Layer 2 of a small transformer language model trained on English Wikipedia (16 layers, counted from 0, width 96).
A neuron's activation on a vector x is SiLU(gate . x) times (in . x), where the dot is the dot product.
The model reads these tokens: "we" "ver" "," " N" "ick" " not" "ice" "s" " C" "al" "vi" "n" " re" "tri" "e" "ve" " a" " g" "un" " from" " the" " tr" "un" "k" " and" " re" "al" "ize"

The vector x that enters this layer's MLP at each token. A number n stands for n times 0.0071.
0 "we": -21 -163 75 -45 121 19 -65 76 -46 88 131 144 -218 46 125 -82 -69 73 121 -101 -144 269 -46 -126 67 37 -113 42 -31 9 139 -230 -77 186 316 250 262 -155 103 -24 96 36 -126 62 13 -77 210 -168 -11 348 121 -15 -40 177 -47 33 -12 -2 -13 162 -45 -88 152 -118 -30 -21 -251 -38 -6 -71 139 5 -281 150 41 154 -151 76 95 227 -98 -95 -87 153 28 -52 122 -156 121 52 131 246 37 350 -52 133
1 "ver": 107 6 -180 189 276 -73 -159 15 104 112 220 33 -115 10 -67 -92 -123 -68 100 48 26 301 78 -262 117 96 65 19 -165 31 222 96 123 279 28 21 -30 -151 -57 265 83 -135 56 -114 -227 -43 35 -90 -45 95 4 29 170 -20 111 2 36 -46 -154 19 60 49 37 50 -16 92 -61 49 -25 -153 112 -104 -477 161 -44 99 -30 -54 -181 -54 12 -227 151 19 -12 -173 -13 26 111 15 -136 -112 14 269 -199 -11
2 ",": 65 -87 -139 129 10 165 81 241 20 -75 289 118 -25 175 -157 -155 149 -115 -64 -103 150 -158 -86 73 11 151 62 -71 -74 180 36 -218 114 -41 -1 -97 198 -338 -77 -14 -128 231 30 -19 -64 -49 -24 -58 -5 -41 -132 -195 192 11 76 -276 95 -52 28 98 -208 -32 30 -81 9 -95 -161 -81 -44 -112 -43 -48 73 88 -29 26 90 11 32 203 -113 -123 35 86 -49 -10 159 -147 -153 216 235 22 16 266 -41 4
3 " N": 59 -94 -25 6 119 57 47 -104 -218 37 -14 -42 13 162 46 -117 -16 -62 23 -55 1 -165 -221 39 -4 358 86 54 64 109 45 -25 5 180 243 126 116 -116 -195 52 -86 -42 -207 -21 -22 113 -19 -58 -23 -52 145 -5 130 -106 232 -90 -101 61 -155 117 -166 -64 266 0 105 -7 -26 -36 322 17 34 -203 88 181 -51 -67 -193 -118 121 -5 -210 -42 107 -51 74 -157 -84 -267 131 103 -32 176 116 -175 243 -25
4 "ick": 101 65 -107 3 199 -55 -148 -139 -107 19 73 267 -183 -71 -150 -31 -72 71 94 215 -270 142 -152 -112 92 266 74 142 34 -149 125 -10 83 89 185 120 62 44 220 71 185 -106 240 99 31 -200 143 -204 5 38 19 24 213 141 180 -151 106 -40 35 -13 100 -42 134 -64 126 -93 -52 18 30 -70 -164 -56 -149 158 -61 -204 -96 16 245 -31 -50 -80 37 67 -58 -107 171 -222 188 -17 -161 93 4 7 -7 -177
5 " not": 54 24 30 211 -58 64 65 -5 -72 81 125 -120 180 96 179 46 207 -132 -60 13 -101 170 -84 14 190 185 -151 118 -189 98 2 -114 130 161 166 104 98 0 -125 1 -248 5 110 -85 -23 -74 84 -42 -54 17 114 -221 82 15 192 -154 -123 42 6 150 98 66 182 184 179 -32 -104 -86 82 71 -223 -209 60 18 65 -38 -81 -87 7 347 45 -272 193 158 72 -117 112 106 100 39 151 14 197 -70 198 165
6 "ice": -18 0 -297 83 102 -102 -23 22 -20 17 195 111 30 161 26 -21 44 32 3 61 9 213 -70 -67 -47 352 36 83 -44 7 -209 33 25 115 50 -168 -61 11 -32 58 42 -50 -183 193 39 11 56 -204 -176 246 15 105 186 378 62 -134 107 123 -45 54 53 -175 299 -33 103 -4 -57 -105 31 -40 -265 -146 -16 10 -118 -389 -71 177 -65 65 83 -161 70 81 -9 -31 264 -163 42 109 -27 181 -3 224 -22 -1
7 "s": -12 -117 -286 128 32 -194 -86 -123 96 -3 93 37 -100 190 31 -228 33 -51 90 -224 -12 161 -2 29 14 79 0 188 -2 102 75 31 98 67 267 34 -277 -146 -24 110 -130 -7 15 169 86 165 109 183 -96 -44 110 -78 129 -51 221 -35 133 -121 -186 -18 -162 -24 122 112 119 -66 -3 -55 58 -212 17 -52 -8 77 178 -168 -185 87 75 -142 -18 158 -87 49 -114 -168 49 38 -35 119 189 49 43 188 -8 414
8 " C": 115 -67 -293 -98 115 89 16 -104 -40 -156 -32 85 127 55 -24 -205 -21 -90 92 52 96 -2 1 -34 -121 151 31 172 -57 34 -118 95 33 60 125 -173 24 -27 -147 42 -180 -199 -30 -48 32 -157 -112 -30 86 191 40 -82 108 -335 149 -100 -233 -171 -231 -149 -12 -39 141 100 3 -131 -60 -124 298 -24 -45 -116 -10 413 -154 37 -54 -101 67 -295 -75 209 44 94 21 2 -121 -332 45 87 -6 218 147 -61 187 48
9 "al": 171 -132 -205 96 -6 42 -18 21 79 -25 -101 -57 -183 250 -159 -103 69 145 -97 -233 -50 103 179 -97 -58 146 37 5 -180 1 -33 36 14 28 96 114 -188 28 98 87 38 -14 -71 147 -150 -8 -64 -112 76 395 252 -168 -142 -61 241 -73 -10 -79 -151 -79 98 49 42 29 94 -31 91 -74 126 -170 -181 -284 -115 267 72 -250 -32 238 181 57 -215 -155 12 -118 37 30 178 -305 27 53 64 160 -84 24 -29 89
10 "vi": -115 -189 -194 80 189 77 -174 -296 1 -54 42 -180 -275 -118 -179 136 -175 -19 155 -47 78 -6 44 -147 -76 249 119 187 -60 -58 313 37 63 97 34 208 -87 -117 0 103 -138 -136 -80 -13 -162 -158 -49 -8 -45 96 -172 -98 65 41 134 -181 -6 -6 -57 -182 37 3 54 60 130 89 -94 -84 -40 -141 229 12 -323 -142 -87 90 -16 73 -60 96 -53 -223 93 -36 94 -175 -3 -223 138 136 65 -84 -126 239 -129 60
11 "n": -36 -120 -165 -12 39 -167 8 -47 -186 49 63 -162 -5 144 -185 48 -65 81 -33 21 35 150 -202 -186 -14 295 20 39 42 -48 -49 115 95 214 206 253 -39 -4 -9 133 -247 112 -130 26 -76 133 157 -63 27 -62 193 -53 48 161 218 6 119 168 -79 57 -47 181 38 -107 -52 -58 -154 -133 194 -111 -79 -4 -92 223 46 -4 -154 -19 76 157 -166 -120 41 -49 -92 -331 57 -7 204 -50 139 6 102 176 -28 282
12 " re": 292 -60 46 287 81 89 91 -53 -81 57 -5 -338 -214 50 37 -70 186 -123 165 19 -5 -22 -111 -257 19 -41 -59 -43 -171 -10 -87 -55 79 -11 249 31 23 -135 4 -11 -62 -211 168 -65 -121 -184 167 45 -252 -4 5 -122 -65 99 38 -61 -33 -100 -209 -2 36 122 266 167 23 -122 -272 -58 166 36 -96 -210 -18 -5 215 151 -93 -172 120 60 -82 15 -84 162 -73 -62 -37 -14 -17 106 87 4 56 232 186 53
13 "tri": 234 5 -137 284 140 12 -97 98 51 191 215 -89 -32 -27 -149 17 -155 68 35 -215 80 233 34 -104 -162 122 -70 121 -154 54 -15 -26 12 -92 61 293 -28 146 -24 -26 -36 50 54 -70 -25 -78 158 -92 -40 111 -145 -76 -102 195 -29 -18 170 27 -63 -108 12 75 -154 95 166 -14 47 81 -137 -138 262 -66 -232 70 70 28 124 -44 -68 -20 -87 -117 36 316 102 -229 192 -220 144 127 181 -84 -10 210 -264 115
14 "e": -5 -169 -70 174 251 -107 274 159 -101 119 137 -2 -242 178 -177 -41 -235 276 207 -180 128 30 238 -224 70 195 156 30 -17 41 53 -146 8 262 142 38 -199 -166 57 75 -26 81 57 183 -2 -120 174 39 -45 229 -48 -25 71 -66 11 12 68 -100 16 -42 23 27 -31 11 57 4 -77 -5 147 -155 -66 -245 87 2 169 136 -65 -117 125 -38 -35 -185 41 -71 -16 -65 192 -114 57 118 268 31 53 211 -66 3
15 "ve": -33 0 -184 98 305 -17 -145 109 -1 81 183 -53 -56 41 -43 -174 2 154 188 -103 12 328 84 -168 -5 191 -2 61 -165 -153 228 -78 -69 -14 -108 -14 113 -23 88 79 -62 -130 -73 148 37 -143 -50 -146 -90 81 -27 -71 150 -67 62 6 84 -187 -81 -180 2 -57 174 82 30 100 -66 7 93 -103 -42 -330 -312 62 -157 47 21 -260 3 41 115 -75 -52 -136 -20 -70 144 -88 -24 65 235 -42 56 432 -200 -48
16 " a": -54 -14 209 141 -14 -43 158 26 -230 71 -31 -41 -60 170 88 -166 1 -21 -47 -99 72 83 -217 -138 -42 167 10 -111 -117 -97 137 -110 158 -62 23 116 145 -2 91 137 173 -119 58 211 -30 -86 13 67 -96 133 6 2 -112 -68 -20 -137 -168 -165 6 -157 -254 111 76 256 176 39 82 -76 81 -78 -155 -110 20 284 278 -6 -81 -218 -47 -28 -153 79 -12 23 123 -198 -40 -148 151 181 58 38 239 293 32 -30
17 " g": 154 -155 -145 -203 106 107 156 -134 -143 -64 88 -16 -29 193 -22 -136 -26 -44 -2 101 -99 -114 4 -282 -89 37 -58 135 5 -20 169 25 40 159 114 169 75 -167 -24 67 -69 -139 113 -105 3 -372 -148 103 -93 33 47 -209 -20 -243 169 -131 -58 -79 -20 -14 53 0 244 162 124 -277 -75 -230 256 112 -30 -245 5 -5 178 -152 58 -124 -35 -18 -82 16 -56 25 -29 -105 -166 -212 139 150 27 -87 146 160 88 -65
18 "un": -209 -79 -116 -3 4 70 -119 19 -134 22 -103 5 -202 -16 -25 165 -26 13 230 99 -144 3 62 -75 87 60 237 163 15 22 -29 -30 21 137 289 95 -64 -120 21 -201 -44 94 -175 11 -7 51 323 -265 -39 10 -38 8 -159 33 24 -92 93 180 -191 35 -23 59 176 243 83 -15 -128 -105 5 -234 -152 -100 -323 96 130 -376 -82 63 166 -99 -79 -168 -43 183 66 -57 133 -35 146 158 -59 76 -117 128 41 149
19 " from": -94 -112 222 165 15 -4 -76 -12 104 142 78 -26 230 156 -47 -248 -11 -222 190 151 139 -181 -183 66 88 160 -72 -37 -75 -108 -25 -132 135 -61 62 21 -4 -103 107 -142 -145 321 -64 0 -12 189 39 116 40 12 -44 -113 233 -180 129 -65 -98 105 22 83 -135 188 235 -63 26 104 -112 117 -21 64 -108 -210 31 247 96 -18 -76 -183 81 100 -49 -113 -13 0 -25 -86 147 -279 -90 236 -66 85 -64 66 102 102
20 " the": -66 5 96 -26 -34 38 81 31 -129 -77 29 11 91 50 165 -179 -77 -30 -197 70 172 108 -167 -193 -91 -1 -65 40 -187 16 14 -273 280 15 35 146 72 -193 -63 80 231 222 -82 216 -87 65 30 50 -20 182 -2 60 42 -144 47 -139 -250 -111 -222 3 -189 213 153 92 -17 94 -68 -50 48 -96 -108 32 -186 288 115 99 80 -147 40 -27 -17 -32 105 -6 52 -39 77 28 217 157 22 56 153 288 -102 90
21 " tr": 105 181 -143 163 70 67 -3 -31 -8 53 -18 -168 -7 150 -97 -134 15 16 -71 156 51 -25 -28 -209 -66 32 44 304 -19 77 -159 -146 169 -91 179 48 -23 -84 -138 -113 -115 40 175 -122 -15 -216 -247 -60 -106 -259 -92 27 170 -124 -269 -155 109 69 -250 94 109 105 83 234 58 -181 166 -71 136 14 -8 -77 -78 142 8 20 -14 -146 6 112 -195 -141 37 120 -36 -261 116 -252 122 118 -136 -56 107 298 23 -151
22 "un": -185 -87 -118 4 0 61 -108 17 -135 22 -81 0 -197 -16 -22 174 -30 7 209 84 -139 7 61 -84 68 66 240 161 18 17 -27 -25 19 141 289 97 -54 -134 26 -199 -64 103 -179 19 -5 32 322 -267 -28 16 -23 3 -154 39 28 -103 87 158 -193 33 -23 57 186 247 89 -14 -113 -98 -19 -244 -161 -90 -341 115 133 -348 -74 69 168 -112 -80 -184 -42 172 65 -51 129 -45 162 164 -74 78 -110 107 43 156
23 "k": -209 -138 -192 -101 96 -1 -130 144 -124 -45 -47 -98 -146 1 52 -121 134 -59 -149 84 -61 238 64 -273 -95 297 122 182 69 -91 67 27 -29 74 241 177 -69 -85 -53 225 20 -15 -141 212 93 -141 -70 -48 224 -175 197 11 208 44 27 -103 -29 -129 -3 75 -40 -118 149 34 -5 -119 -9 -108 132 -177 -188 -140 54 161 144 114 94 51 79 -39 -69 55 -87 38 -277 -88 -17 -80 79 68 -18 -75 108 284 -30 151
24 " and": 97 -10 -1 43 6 23 -124 374 167 -141 163 165 -12 17 -142 -149 137 -93 -64 44 119 2 48 -3 -39 219 -15 -246 -185 42 -27 -146 201 -48 159 122 -21 -213 66 50 -35 75 254 -67 28 63 -204 47 30 222 5 -134 38 -72 263 -45 -152 55 48 60 -122 84 113 18 48 -98 -259 116 -115 2 -91 22 -40 114 42 84 82 30 269 89 -71 -300 6 35 38 -44 18 -183 -111 238 86 88 80 76 152 -49
25 " re": 296 -70 29 309 80 97 92 -41 -74 49 -2 -346 -203 49 53 -65 178 -124 152 25 -3 -11 -124 -254 -4 -39 -51 -59 -170 -25 -69 -56 73 -2 254 47 27 -133 -11 -19 -40 -222 152 -56 -114 -201 174 42 -246 20 13 -134 -56 83 35 -80 -43 -102 -198 10 40 124 271 150 18 -135 -265 -43 167 31 -97 -188 -13 13 220 166 -87 -172 118 46 -82 13 -75 159 -76 -63 -56 2 -19 104 75 -10 51 236 183 27
26 "al": 172 -134 -189 120 4 45 -2 24 93 -52 -106 -70 -208 254 -168 -95 53 142 -89 -236 -43 127 168 -108 -76 151 37 -5 -181 -6 -40 44 11 39 111 122 -205 16 77 80 56 -25 -47 155 -142 -19 -42 -127 87 426 269 -182 -117 -61 221 -74 -20 -73 -126 -51 97 45 49 31 78 -29 78 -49 134 -177 -209 -272 -107 236 79 -223 -29 236 185 45 -235 -128 36 -120 34 7 160 -273 8 59 76 152 -79 18 -12 85
27 "ize": -202 -240 84 221 82 -178 -9 146 67 145 52 -68 -178 141 -17 -98 103 109 -32 279 2 55 28 86 -172 27 77 44 -60 -109 21 -121 -44 252 55 291 185 -110 -25 31 -199 44 -28 106 150 -35 19 -71 -232 298 -91 -25 137 294 86 -150 6 -128 -84 -69 -65 -69 257 -148 76 136 6 9 -195 -86 -130 22 -427 -62 8 205 -35 -13 -119 42 41 -92 161 40 -29 -103 121 -213 -46 32 -229 -11 -7 261 -5 127

Each question shows the input weights of one neuron of the MLP. A number n stands for n times 0.0013.

n40 gate: -283 35 0 -91 122 -3 69 41 -16 46 -110 79 77 67 -95 71 209 66 -192 269 -84 6 -10 121 -66 -114 36 40 77 99 -16 71 -10 -3 -110 -66 -63 182 -68 104 133 3 -6 -16 -91 137 24 36 -219 -28 -105 27 16 -22 35 -68 28 135 -45 -130 18 13 92 -92 51 -264 -122 -146 41 57 34 -76 218 -56 121 -168 168 -55 -240 75 -91 -71 -21 158 108 -144 184 -79 -24 42 -174 87 -104 95 41 78
n40 in: -45 121 38 86 -11 9 20 200 3 65 -25 183 114 50 -137 59 -59 57 -115 -12 65 -31 95 96 12 291 -21 135 -37 -9 -134 143 204 -26 -118 -103 -43 47 -47 -34 -119 -37 -202 111 65 -209 -147 27 -88 -45 57 -43 17 167 -69 -56 6 -35 -137 -64 -50 32 -120 -67 3 -131 -103 -67 -73 52 124 83 55 -112 180 -110 153 16 14 3 22 150 47 -147 -77 0 0 -116 -44 80 -182 -38 -87 35 132 -62
Which token does this neuron like most? 6 "ice"

n178 gate: 25 158 96 -31 -101 -106 133 50 -33 39 -83 -115 0 -6 -123 16 -49 -28 -16 -65 36 -138 13 -10 197 10 -125 -73 -84 -172 -10 -13 122 10 -165 41 -38 16 -82 -124 228 231 154 -188 -97 -46 -131 33 30 18 56 -84 -294 81 96 -75 106 157 -42 162 -201 184 -36 -263 -24 -191 13 117 -24 169 47 25 -95 -216 -109 -6 30 14 50 -85 -27 159 -79 38 116 -185 -34 -108 65 -39 -45 -24 -22 92 44 65
n178 in: -6 -9 -68 129 129 239 -62 -95 54 -32 27 93 91 107 114 61 -51 6 -49 -45 -44 129 -3 72 -74 -39 151 10 145 45 16 -9 -197 -88 145 -9 -65 -138 37 147 -198 -165 -144 193 113 45 71 -10 -49 -96 -3 -20 95 -120 -115 35 -40 -146 -56 -28 62 -90 -19 131 27 161 -227 -146 119 -72 -36 46 71 172 200 31 -16 -71 15 92 -80 -79 144 -93 -165 302 -10 143 -33 16 -88 -18 -81 -124 -62 -183
Which token does this neuron like most? 27 "ize"

n63 gate: -32 39 173 30 21 68 -68 -42 -60 -98 25 73 94 175 47 -96 -61 -18 109 173 -88 72 -46 105 47 0 -85 -46 -42 102 106 71 15 -45 -48 26 63 142 -63 0 119 71 97 -49 -69 191 -116 -31 -27 132 138 -134 14 -12 73 158 55 23 -80 47 114 -33 27 -47 -3 -2 -5 37 -18 0 53 -70 35 -2 -146 9 -49 -64 -48 17 22 -30 31 98 21 -91 -73 -91 -3 -68 12 -189 27 98 -21 -89
n63 in: 139 138 -51 66 114 -25 -48 -29 -25 -11 70 3 -103 41 85 -97 -3 13 69 -162 8 -93 82 -27 16 40 47 -103 102 -75 -124 11 -72 22 84 114 91 -181 -3 -195 -128 -13 3 -25 77 -44 35 127 138 -65 25 54 11 0 126 -104 34 44 122 113 36 -5 0 -127 63 195 11 14 -18 86 -34 40 27 106 143 -40 25 119 179 -264 62 151 81 -64 80 45 -178 32 104 102 -27 158 -18 -96 -133 -55
Which token does this neuron like most? 3 " N"

n149 gate: -164 62 458 -107 23 64 205 -134 -36 44 90 64 192 35 139 -106 90 -27 -31 83 -51 -42 24 140 -128 -53 129 222 111 -85 -164 259 40 373 -193 -4 -108 98 121 98 57 53 -38 -173 57 -4 13 -44 195 -133 28 74 -80 -8 66 -257 -65 -21 -156 206 -52 23 -177 105 54 -94 -149 73 -102 144 -148 255 16 -109 -20 50 24 -122 -210 215 112 37 147 -62 120 78 158 -136 -138 -72 -276 18 -15 58 54 -38
n149 in: 32 64 -92 -163 -40 -376 -208 123 16 -103 78 -229 -199 118 54 75 -4 24 96 -268 -4 143 62 -20 32 128 54 -188 13 -125 57 -146 -33 -191 41 171 200 -8 121 -195 -295 -63 28 146 75 -116 0 83 -215 223 -187 -106 194 65 8 123 -24 154 97 45 -85 -124 154 69 -86 76 207 -38 53 -89 173 -152 -149 -55 65 16 -129 70 170 62 -227 -60 -214 44 31 68 -449 -24 186 -75 123 -11 124 -181 -76 98
Which token does this neuron like most? 27 "ize"

n183 gate: 111 -14 153 -78 22 -73 -99 -92 110 78 44 59 -100 -134 41 11 -41 -134 -115 -14 -98 59 67 -23 -223 -42 38 129 -15 97 -26 71 185 20 35 -143 -62 126 76 42 -8 108 -70 59 -11 44 171 -131 -136 -22 -44 126 -17 -54 0 -38 86 62 111 194 122 -101 -12 -48 -36 -30 232 71 -117 181 19 6 23 -174 -14 -56 3 -114 86 130 -22 -105 -105 31 -12 125 15 54 316 38 40 175 5 11 31 -6
n183 in: 53 -54 -36 38 -140 -56 41 156 -145 -161 50 -72 -112 -76 7 -126 -28 76 56 -32 -66 -219 90 39 21 0 5 -32 44 -56 -122 94 -107 0 -92 54 39 68 199 -79 -45 -66 46 75 -71 85 31 37 108 126 -16 153 147 50 10 -5 126 -28 62 37 -146 26 -32 -8 28 -188 -158 30 -45 -108 -66 -33 34 -46 156 -203 99 -98 -61 -58 22 -88 -140 13 -74 -109 -39 57 47 -35 -118 -93 -2 28 -23 -48
On which token does it fire most, and how strongly? 4 "ick", at about 0.64

n56 gate: -233 60 284 4 91 169 -53 -46 196 -69 75 -128 239 -75 51 187 -93 38 81 51 22 -42 -145 14 -71 34 -44 -52 158 22 -118 104 -111 11 -177 -32 4 -4 11 101 -80 129 217 -59 -70 99 81 -194 -186 -106 147 101 -289 -93 128 -29 -167 -66 -32 118 108 -120 107 -39 285 -138 -14 148 35 53 -114 -78 96 41 -93 96 169 -143 171 -240 -190 71 10 -170 -51 82 107 -21 88 -55 4 -209 -55 39 32 -7
n56 in: 55 -45 -157 66 55 -89 33 92 -222 38 -177 116 -158 -42 -148 -212 -178 30 -93 184 34 -170 96 49 123 71 -35 47 -24 16 23 -374 113 -76 114 137 52 -117 40 -32 -143 -169 -140 39 -15 46 -174 89 263 -99 -143 -55 88 -45 97 -156 150 49 211 -62 -139 227 70 0 -252 106 155 -78 159 135 161 0 -105 -121 75 -71 -151 77 -129 134 237 52 -39 -7 231 103 -177 -22 92 146 11 43 256 -26 -33 -4
On which token does it fire most, and how strongly? 19 " from", at about 0.97

n197 gate: -69 14 -53 -3 24 245 161 -125 68 40 14 -80 43 -100 -14 -134 229 -21 63 7 122 -59 289 -152 28 -34 73 -37 71 326 64 39 161 64 39 14 91 132 34 -67 10 -142 -45 91 83 109 -107 69 52 -74 142 -175 3 46 -21 -40 83 -12 25 -39 13 -98 102 92 -117 52 167 -77 -184 299 -117 175 -21 -26 71 200 -7 115 -284 87 -165 120 63 88 16 -48 49 282 -15 91 -7 -244 -54 -130 -234 -90
n197 in: -58 24 45 -79 7 185 84 -31 82 -104 -67 -90 -53 -14 -145 31 177 -100 80 -18 103 -148 287 -98 -3 -107 214 -7 11 251 190 -49 200 42 11 -17 -42 173 120 -74 -86 -137 76 87 107 105 -34 58 136 -4 235 -188 -14 191 -21 114 86 -126 49 93 30 -143 18 102 49 7 176 -33 -202 273 -44 -24 -73 73 -92 174 43 133 -189 68 -67 100 99 59 -35 11 75 238 23 7 -167 -199 -74 7 -267 -120
Which token does this neuron like most? 3 " N"

n144 gate: 67 -167 52 -26 -26 -38 21 -104 -19 -62 -5 152 5 58 23 31 76 62 99 -81 24 101 -180 3 118 -22 71 115 -61 -71 -50 32 -33 -117 -21 36 115 -19 101 -124 -10 144 -10 -5 220 24 88 -70 179 87 -144 28 46 125 68 147 57 -118 -40 154 90 34 -286 98 84 113 57 -33 80 21 -54 110 37 110 82 71 -14 103 -39 -105 -63 117 -52 -24 124 42 -79 -5 65 -16 35 110 -10 -129 120 -36
n144 in: -23 -157 -5 -65 41 93 34 -101 27 -38 -38 199 -109 146 30 -21 148 -44 141 43 -107 86 -297 53 16 -28 95 180 39 44 -124 -19 8 -3 -80 0 29 58 51 -19 3 214 -5 54 72 43 97 -22 88 52 -101 61 26 3 108 177 57 -75 -3 93 106 -3 -311 8 -76 89 -5 115 20 68 -72 0 118 110 37 92 27 51 -60 89 -58 33 -77 -50 113 61 37 -60 23 38 67 12 -13 39 115 -18
Which token does this neuron like most? 0 "we"

n64 gate: 94 46 -108 -24 40 -67 150 46 -6 -92 -48 124 0 -56 188 127 111 -146 15 22 185 -125 89 173 -68 -212 -3 -205 150 -99 50 -94 96 -156 63 -107 -98 50 -23 49 157 -118 -182 51 -61 -22 -147 -32 -13 -75 89 -68 30 -103 9 9 -33 128 68 92 88 25 205 -22 119 -33 -73 -129 -94 -133 78 -71 71 -74 236 169 -83 -54 -88 -187 145 -33 70 -49 3 29 176 37 -219 -60 -97 -126 15 -46 -122 -27
n64 in: 120 64 -78 74 73 -165 -13 164 -14 -129 -42 35 -27 41 137 50 118 -87 13 135 165 -187 156 183 -51 -158 0 -229 61 -74 150 -134 109 -158 65 -47 -40 147 11 114 176 -156 -204 112 57 35 -40 10 -32 23 116 21 123 -24 146 -17 17 115 68 165 178 0 133 27 210 -79 -57 -81 -196 -159 133 -84 24 -25 228 142 -176 -37 0 -205 127 -79 125 -10 19 -14 284 61 -131 -94 -21 -93 -39 -88 -168 96
On which two tokens does it fire most, strongest first? 21 " tr", 8 " C"

n234 gate: -63 -12 147 -36 -136 51 -67 -61 -66 41 -9 -60 -105 84 65 -69 48 115 -12 6 34 -27 -85 104 70 -13 95 96 -152 -128 -120 -118 19 0 72 -33 18 84 53 -97 63 177 39 -181 0 215 -292 -54 42 -48 -54 -78 21 130 -117 138 78 20 -56 82 29 79 -102 126 56 -149 -109 22 47 43 186 195 -21 48 -111 211 -38 53 106 151 41 114 58 -15 0 -178 178 153 109 13 -121 49 -115 -9 -240 240
n234 in: -151 52 -18 -100 52 -26 263 134 66 -82 -71 -29 53 134 -146 9 -84 -100 192 -82 103 67 -148 -86 -98 75 19 90 52 -147 9 93 93 -50 38 131 138 -124 -49 -88 15 -51 145 124 -42 22 -93 -162 -119 -41 22 -23 39 41 71 9 172 -91 87 78 185 -73 134 -186 -145 201 143 167 87 12 27 -104 -6 6 214 -68 -54 -57 -52 -22 -97 137 26 -28 51 36 -30 274 -23 -41 66 -18 -36 95 -64 -208
Which token does this neuron like most? 11 "n"

n94 gate: -52 88 -14 -77 -96 92 116 52 28 -57 -19 -112 -162 67 3 -70 30 16 -30 26 191 -142 45 0 33 -9 -86 12 -82 20 -39 148 14 -146 116 60 138 20 0 79 -27 -3 85 43 155 -46 51 -131 -102 -215 -26 114 -147 171 191 -6 138 -118 190 49 53 39 -46 -22 160 67 -120 -14 36 53 -195 -80 19 -35 -159 -97 55 -96 -115 136 -11 53 68 -182 40 -94 62 -47 33 51 65 124 -53 -39 0 -152
n94 in: 50 23 92 -18 55 135 -76 183 -104 -76 -22 -53 -23 49 27 -97 170 -73 -96 55 85 -83 47 150 -117 16 92 63 -59 -29 -235 -93 -116 33 -3 -33 -132 49 22 21 0 160 -15 -76 -18 45 -22 29 -147 -65 -47 78 -100 -106 104 -65 82 -50 -133 -110 15 -51 45 8 -41 -46 -13 -3 -89 117 119 -18 -3 -53 69 36 -92 -72 -128 -107 161 0 -89 104 115 5 112 71 153 79 28 -162 2 84 -18 -22
Which token does this neuron like most? 2 ","

n87 gate: 28 40 182 -12 -96 78 -81 93 96 -122 -48 -101 130 -92 30 -107 -204 102 -34 0 -102 226 71 -94 -147 13 46 -150 -50 212 22 133 -7 -206 172 -53 84 70 -158 -145 55 268 -22 -156 99 -55 -98 -16 184 21 55 -212 55 -3 3 19 212 72 3 45 150 -119 -26 22 151 145 -105 141 -92 154 43 -56 47 -69 57 -75 20 -14 37 -161 126 -93 9 -50 21 30 212 19 -67 39 -147 66 -24 -53 47 -49
n87 in: -59 72 -135 96 155 -39 38 249 -93 -155 -52 -72 95 -131 -15 6 -46 75 -66 200 -64 112 36 57 69 -97 -49 -154 -30 16 89 -140 79 67 -109 66 -44 -181 -78 70 -3 -96 -158 -144 47 153 -68 -107 53 52 -65 236 0 77 -202 -141 148 131 -3 56 24 -147 82 -187 118 -80 12 -59 299 -22 117 72 -3 -49 95 -91 -121 -14 37 61 -76 -43 -33 31 309 -47 3 -47 -196 75 118 171 30 -13 -56 43
Which token does this neuron like most? 24 " and"

n16 gate: 3 96 37 -79 124 -47 105 192 128 146 -198 -59 -109 216 -61 81 205 25 -71 -79 125 -17 -58 54 43 -151 -12 3 220 -3 -31 -141 -15 -14 96 119 91 -32 -9 -36 -98 -36 -20 -6 -93 -147 -22 -215 182 -32 -74 36 25 95 34 111 87 -12 80 41 -101 -105 -30 -192 9 -81 31 -21 -47 -9 167 -11 71 146 72 97 -92 -84 8 -94 8 194 11 -80 123 -60 -141 -29 147 -71 -78 -22 -58 -3 -93 20
n16 in: -22 91 69 -118 68 -36 94 171 148 226 -201 13 -86 150 -101 96 141 40 -19 -13 183 28 -13 155 47 -253 137 108 213 10 47 -233 -13 57 6 225 85 -13 30 63 -145 -99 -56 -114 -130 -133 -38 -156 169 -28 33 40 -34 77 32 161 87 21 70 -28 -45 -151 -82 -174 7 10 -28 -125 38 9 96 38 28 145 127 82 -147 -116 22 -45 -79 201 -15 -79 129 -20 -152 0 224 -42 -54 -24 -27 -41 -109 3
On which two tokens does it fire most, strongest first? 0 "we", 6 "ice"

n108 gate: -99 169 38 -151 27 -86 38 -168 163 128 -114 241 3 168 231 98 -51 -62 76 71 120 106 -50 226 156 -29 165 -198 59 -43 -56 -193 -61 221 4 110 173 -133 78 -37 98 99 96 -212 72 -79 161 -21 -157 -127 75 48 147 -134 83 74 -112 129 133 -38 -10 -31 68 -10 93 -59 89 -98 72 73 -58 -62 3 43 14 294 -176 139 55 -64 -133 -63 -181 93 122 7 71 246 -108 -4 18 96 -70 -73 83 -112
n108 in: 36 -43 63 -236 92 86 43 -33 221 14 -80 148 -104 -87 35 85 61 210 -33 -116 139 -3 20 -3 -50 56 131 -76 63 -142 -154 57 -128 98 -91 89 228 -77 -75 -39 23 95 72 -303 3 -220 -22 127 -241 -96 179 -32 -23 -118 3 -10 -55 -51 64 33 6 -96 -55 94 103 -35 53 230 4 -90 29 -83 80 31 60 90 -166 83 92 -119 -211 67 6 169 125 -105 -168 289 -43 -206 -30 44 -161 33 -59 -13
On which token does it fire most, and how strongly? 6 "ice", at about 0.86

n156 gate: 24 66 9 110 51 -106 -108 -116 194 254 -151 31 21 49 146 9 -44 -60 21 90 64 3 34 178 33 29 -97 -63 -19 -116 -167 -131 -53 122 -31 15 -69 -168 -65 -137 30 192 -48 -131 36 40 -91 90 19 -251 -6 -6 -39 -165 -248 135 47 56 -152 94 156 39 103 15 -100 -41 110 107 26 21 109 78 66 132 -15 -105 141 -180 -18 6 -104 6 -54 -78 -76 -118 104 -45 -149 -40 -31 -49 -151 115 21 -142
n156 in: -80 40 -41 121 96 -3 -112 -201 257 328 -184 97 41 70 61 -28 -122 0 -56 -13 51 -115 129 -31 100 166 -124 -52 -20 -85 -195 -140 78 -32 131 106 -22 -168 -94 -99 -6 105 -19 -117 71 -155 -95 -42 20 -243 -84 -33 -65 -108 -157 -86 9 69 -25 104 72 78 0 -41 -97 66 161 10 -17 88 52 -3 69 20 -139 -172 107 -157 -37 -96 -123 40 -59 -181 -93 -126 7 -107 -88 3 -45 -9 -197 41 -106 -86
Which token does this neuron like most? 21 " tr"